Layer 4 of a small transformer language model trained on English Wikipedia (13 layers, counted from 0, width 128). Numbers have three digits each and are written without spaces.
A neuron adds its activation times its output weights to the MLP's output. To switch it off is to set its activation to zero at one token and run the rest of the model.

Output weights of the MLP neurons that the questions are about. A number n stands for (n - 500) times 0.0017.
n8: 577500327433414538481481594378389371527497532497294479415614403535525423533464566626553503497426505346421500425444417497485413535548364518477598436556565394396404555511587339533631497385529368516572657430432503465451533552533575433562629366497566468617539513535637374672466419494420517263601407433629548624522491542375610280473489568373603431393482623624542407343456342469547668450574
n15: 502364570538484528396621559524517286971335551492574681433517506604484738631546559402646479607483500664544485600573411531613715337429529500571548486502461598637497599415500530462500455490573615488514508438691666540449608497471561564521327532476477365430510451420399396452462478581565477487341365524498420447414524559447584532561367504543420516448600484550583480585475452481500458493545
n21: 514531432505288430378322440753610622699408419551375528470542494465340480419411369696366385660537573461554570481550476510538745353526469615528515515419536554389541528407438503500395416495446527482297592563472477651540546480439488417500448550604567526457644416566354395437435420567571359565550534557500451371563514572645627443371418510436467586608585431333550476626443412490571461490693
n24: 644624391502387502658466442544467361324599477463413514573369503473532503453611532484662431533578486430534480451539529507523534556468520500474691458444410659518618522565400593392513490526399517532480530474575542530625426513528799507500604460555523391453472468545457616441478529516363464547563651415543461570363627500448647422505440634463380525618394470311464593617633675495483375456503
n72: 536574613579594424398522648658423519258550518642429468497516413825541470407571490527569526479484541555683489500398318484516415525377465511348611525467506404446294417484450434494307717442628519483484491497477366580584776497375386539392559362529539592480398652289428487460505521599497590544409445478431507608528550406535603387405668550570560480318438521631486566522522536542471263549617
n77: 564578425451558362419477465533575240447542656508638452442526435494548466542484417390479516383461579454536505558484448570473472392536637510574552609428644563450420477344323422646568340530363617619582674462454520461397481578423509486552652404566503451410617602383404648421550486590562443580510515462355359349531414398544518500601558329592376440630388471593508624458519458430593588471566
n137: 622407299406534488682597435387602518446444459593430582426487655497547436412500510623641525413531578585420516431458634492438524563312608492480379368298577480492430464534452400546149740608613407361417394508544440495556465438637377462425395505492632570648395559544554507563579534683558459498411497475444350556517542516664491414480503493409448427566497517531459338468550561563580522475525
n168: 479494559638360667537458473476538424596591549523534424527477301415522555349484326574403290376508461662621559587461537376398614612419467563536399593510528563511438567505498314602500324387477624621494497533649598616562430413477433573403619708450540497538389446534609550354548372597500390442228503489556509475529455507489635446436500571394454364534464421539481620527398428503500416535545
n170: 397480302432492587689583495603411663447593471370585505454443488311520702540473555443406473477555685385364524578483482495463395453393502386358638357644439335530446554495567668449576453472491574581540524459472440619516522579528439615419344568609524244529338510442406700472450517381452596475483578418399453569498525438508494504407497547375437354500495564602503534487509455538452503478291
n181: 521554466564531274590516557422633570381661598491618626564453572580540468378533354364315619342653510550614405548397484523460598505537505451562469476590380510476478539521404511495581587566543487402447448578542442436616645491610500628469535567500511568433475515527582567563555552494416670719398429512497538468430389412449655545641387416427423630389430607251467545508560624515341489515691
n196: 437565512639469558350254348474620394577442487823417469476394539399497392514485495506385506506489406491418568433536477422547473494397442584466566464290473500479441444426448312447534340434590491460520687373743467372388640293481626531564610428534447534492494543620542432470295584351447491546410543495478454593603292396632558666478352435462509489480636405518316569339570699539455420462623
n216: 448585529468644494409522461526474485058419518578498464469437538540475626498448455539383475351406424500686505488416493436374517447522508526423523575619586553606525519526534555331415559456455418454430511454370447536590575325498428538530552407651432448458525508453551412453532541460545447457619476554587559403468396481404622479542436534511493439456396488411583395504408439347544659406603
n230: 519435497449644591552554446493595415528529482588462532620573581681503684553281392485505403657473358354312517379659273580550521544533443452634424400377448495601494468581348566497366657479529461503455418523512586439464449609336476571491418472480550527415466454563455433432365628336455581440335437426714568699400476536663513462497608527506503383596538559624500481536493645487481468240520
n236: 552463579447360587532537543525460516763533600525409529410482315594438462478373494465555469551548489384554502434551449605520806450407626489500538531470522453545427516353569516669491546522551602449371363404517526583462502490571387399376344546345472645625382603551558410460406450626378430536541552492409375546513515484602414441383475583523531445507507444500486486416537600442446468528380
n255: 470652394502480497401413362550500515533418319486489575602497434644445362449426328602442639318519473576343443639416583552520442304590498533406626460638553394328505411553478511486574679472505626521338382564545617339416569414634625524390618570540699521347670560498446444556597459494608525516462577491518443481417554432511528459536357372481506532508688617486439550411464592492416429575449
n292: 432449549650506283508482464588554540370449369477660624537582413564343705538339468491487591579521579302576500457489340464508512553447524495466513515542405428563478549529485609639539523342529516511444516570455650588587283480531512517517426495457402592437568360625657486574602399324441438467660416398379614541430469477556640559533639567406749539607477493430514635462560500620563545603523

Each question names a token from some text and the token that comes next. It shows the activations a of the neurons there, in the order above. A number n stands for (n - 500) times 0.023.

Then comes g, the gradient of the next token's log-probability with respect to the MLP's output, scaled to length 1. A neuron's effect is roughly proportional to its activation times (output weights . g). A number n stands for (n - 500) times 0.00085.

"ise", then " a"
a: 503504507539495503503498503493492615530413498498
g: 257553385472622549393594506455850551487474326559530612649528520560484579501364496529547663401629386547502560573449588497676466292563471389500519564582625636412567354495566372397388522434577480543472487520394444452622415335529535276432333246466533669782412345618565465524638633345431537542480486536583511469495444482530559374619431378507494431356469567611380654588454386682666709516530
Switching off which neuron hurts the next token most? n216

" qu", then "ar"
a: 497496493494488514313503485508479515504510503501
g: 367481528538278495377595306606491497480406534496430555577416539435612559437501381429649449445511412482562529336436415483298500583396503444553661349413398605803608468443602651543531390410397541380495524453339445512651634271466533547480532370390317307419517420470562376372418473681368411461645452459588383424397547520418478416672161622366540386569400555528411577402463491308298410521567
Switching off which neuron hurts the next token most? n137

"ions", then " de"
a: 504484481502510498497491489474497572484430503500
g: 513620493268577339404453578303443354447322522374519436705433454470484543327543598586470394628361636575576532398419637510496408455363552714498658595496461533485457433365623462399608473283519493553395610480430380474394404584522420568523495436554724475514534611516669535578627512570430488419588527502590579443502509440670667912393384687610541512502534572496398448627555368660458692388634
Switching off which neuron hurts the next token most? n216

"it", then "ud"
a: 496499502464434490496500487499502503505503507502
g: 476482614636572483413496514384392528470595421602550605731571589612435556594374460317404529717504384496584492467593649238563548561326421696411501429470429347500644417450382523455596559716657559411558435545527648563701664572535391419736365629583623553532499340366664413460522380219584599593541519382530544519517611369418575540662618635526743517441486580615502491511600561566523500405542
Which neuron, switched off, raises the next token's probability most? n72

" was", then " again"
a: 500490494676402493509499502490533501497510449501
g: 465439644444507491485342528697453590587469461377592479644293590345498468356686406472438560473569644374530514551720445514515456658554570536510598430515531625701530396450340506400519717764243351479568781349446522334553355766364614486486472462464522500562509613404357400548370356503477469372375332703554423517497471527361401530608457480503546425523497593530597437331401480461418487530380
Switching off which neuron hurts the next token most? n72

"ous", then "s"
a: 539391516462509499498447493609495518529501545500
g: 426491665424391521587447501462632441451507494593500391526664576538522429474462465463560251467467335790510496386368443488579532493556468541545447579565511499520492675406343436708390452545638441445595411451547611594507381628369538527463561735467536684396404457632587535533508345679459617598554715383262630512342587528473490674648440649521620463424563518247353503570572612401758358527309
Switching off which neuron hurts the next token most? n181

" It", then " also"
a: 488493484486518402503492478499499502503488479448
g: 473529440401441470497589607315370516493393468302372518634780416504388601532731490433547472538493386671359528267396509424594445475428319513271517628469464517481395508458548619373373442652542403528598472404589477484468581561442489557611477695456547494588573626486595309519272305497417426417531608441396402500530492521440530609500317538482385580597505818419581297460491473448245716535467
Switching off which neuron hurts the next token most? n77

"ton", then " J"
a: 519500489509497502512498512501509490496502533505
g: 732512631356608240711390321403364504396660436529451428403520540609370583521519504325442547334474293495473463710486618571350415631425536417512419469574441617349639212581535513447445457498514450426566433570375476365521623528367450559443437463524406404276492624391625486386446527598647530506556507494499576457638459640449457509519552466466593248374308663376650523663375389542460625559545
Switching off which neuron hurts the next token most? n21

" c", then "and"
a: 509500501501489486499487113503485507503505497438
g: 637419598573359371554459477554555399490473563440603501484601332640576616533434242522376598385520611544438656524331365666386499529525555406450482584341648415535499517589410480571502394448546449348317281753392513295447416424475517619637503426546462648602604426427423602475590384499441306577434526287617314641543641528525565577446391518474595319692414534689617716499464502542617415353390
Switching off which neuron hurts the next token most? n170

"er", then " |"
a: 497493484502494517509501496489500500499407497495
g: 506622573556812512363412329329462333575654539491629492557690626560412430340574441455678437666638482450631744585498400406543483558570399442462369443413381455468515655655506439292537509571553582577615569526692317451374385448512325636634469532403574412447466354504339495294459355563619436494478473499561466568584460523368532657408502649592708371544515402556598457387520414464540277533514
Switching off which neuron hurts the next token most? n236

"akes", then " place"
a: 490504500491503430516501501482488497502450526500
g: 551340505358427562623629467610234502580817462384450347653388385403476526581448392636401425495478568431589631607479406580562475546528484511490372489679325526570418576253739464425497520446444412464592645546424631546425515451569564516595471533449512577566306546488367620554548446329642531281294430495643512668756573465496345478378549549374604601555479481481467654480638515550540311356578
Switching off which neuron hurts the next token most? n77

"ale", then " School"
a: 484508510498486503506502500494472608501405562499
g: 591514247474494460508333486491495591573487587625648600566417496581610561457465561411588368365382310527351414542555593668453451511564546558434601385446572433452453457405520577545442372715397753352553451601367575401370621415442418446405589715591384589451424583505512540584378559575324681562429633592454656366274579807475624499668569551701563539441496384526357646494588677497472609386505
Switching off which neuron hurts the next token most? n255

"es", then " on"
a: 519463498505502439495470478502491579499497480493
g: 545410420447502484521595473532448440560633701488577380359582428523289461501653500575444517597488661373373498502584586515397559509659519555572502541393454343480505324326502660573393281565479409466629688526270350560503560485771428520527459773451696598540346542584543544373586628512399439588443513578609707596391512572581647352552472435650334618643444330522403460548432606480675671388411
Which neuron, switched off, raises the next token's probability most? n77

"en", then "ee"
a: 502423490511498497489500506493499499507499498504
g: 422457426457458704459268630454598531494553587492387462692463492547412211417518426403371370484419546382410674384537406644387386337409566638346533617539564569582444484396446574607443694399313424691428521491394678449521491506460498425498558546467473391404436688405464425502429678321609505389367366470710571519403602607542559488333494638369474495474260558400470753384565655599412478497503
Switching off which neuron hurts the next token most? n15

"ights", then " and"
a: 515459461498505505515489541513485578498352491501
g: 406356668591472612647491473638626693498361748503652421637429526532578488595510445538645604618495399328585381507538541352477531315373530585632611319466561583501495318422497473439516462566480436480482396625534408615519634647645208438469399555620722330480639471318765556398343496506620469477402416435491622556493334353473420588316295478521533516516552581493608527491647600599532457476514
Which neuron, switched off, raises the next token's probability most? n236

" Ch", then "ap"
a: 498497500490499511404502482502507508505500500500
g: 523409365500662289466417268360479460438296627632429586483635529502712295563653458536636544495663682541620735512502586509507592328519650401699658500486555586596447513484415428566430540599568543532434522488576503506380671558277543569564477631625502514400299291385583688562555352447452507581339525497478323570501528606396444451751384403516510485469516701496518462475394595511513575386381
Which neuron, switched off, raises the next token's probability most? n137

" also", then " known"
a: 458512484510488495497490521500498487499500489501
g: 473386461329272383650493533456447595604534555479477450265473492568572638601507577581361525506503681598403433559654570453266610554479457383447649490509443305476507372449376432621490494589287489532431449459539570475605295229442591372539436450566526418457534568668479549502447594552270366683414726469371559420766414542431485442397429607422462648643486419465670684460556431573680382572547
Which neuron, switched off, raises the next token's probability most? n21

" W", then "eb"
a: 501556499453488502502509492498500511508504505500
g: 396541606204527486355662553301465292511373351310533513578598407406542416480496551520513605601469446407445406446694500528545507404562560416509444460370628368446482342644537570421431456486426613485413508467430436461601686573556433519368432679506541511603555818585493346707434767523474584612431690423524645486497522405708488601542333498494430295438405558739569424439465612400575503613573
Switching off which neuron hurts the next token most? n24

" was", then " und"
a: 503499489647490502498505498488533500495503482500
g: 681424484387609504578451370444410561516453513339509367512394690498245445347508426420525580391352558692487504545552657408564417663528705447570533538419381562446440716492657593390419513342497430525353677412168591339592418469569510461342636460601373411396631597338655517527539628398663577312666613552580603545458497568543418700515400521484443459557469505293544549527479502418594626554536
Switching off which neuron hurts the next token most? n24

"op", then "e"
a: 508500494508502500491495511579510513500492503509
g: 474335651513589417288509447300408489504606347512717603636610642456211507557664455502470543532416497503402420507416564454618542531515582567578615467611373399487432341441753492482425436505420470428512421573519451484440587451376352598521694437441535570533510687274578420506450521244460650732326525519480611660605527387477505506438509323393592516505538598553331612534583691562529466445786
Switching off which neuron hurts the next token most? n181

"ish", then "op"
a: 501502503482502501499497502490488497507480496491
g: 462307513610315484481435382320422298544687478623384501599638470449370455659261532285622596567467381511644737489513345517596657444380512698406443429361528475529592224324543622716484620327487441562437408479551455330459440527554478438405575522379461554596504436508500524425194507581501489515325456509454513642502641291506441565591499359426589457541457576521361510485557458626456448410513
Which neuron, switched off, raises the next token's probability most? n236

"ond", then "ation"
a: 545495500440530474499465514503506540503500507503
g: 517547432534400618456551573621494388584568500538612405756430665467507588515483470628570628633669548296642453359479526348455440532594703516637490406472482357432409452370426139663531558390626521423531449458551731529569503522410504483280410440407386368459500601586525447591383679538474454414451196659539498541584463528500489617523701362460405382527502594637379552635466597456451338348626
Which neuron, switched off, raises the next token's probability most? n216

"ilitary", then " service"
a: 494506418500505498508506508500498589502473491501
g: 170441631399290445489643517471687559560506468527454557433424682581543553373531628608423410517496517579566727457547641417434565525420553365516660586436590524544533474500500584551394340429207664681640480644516362587449523484557454677511431374359407741474289325327446547526565514655425387369295529650487479530482454577691472518392687525504473554470487620545459492499595451433441558316574
Which neuron, switched off, raises the next token's probability most? n21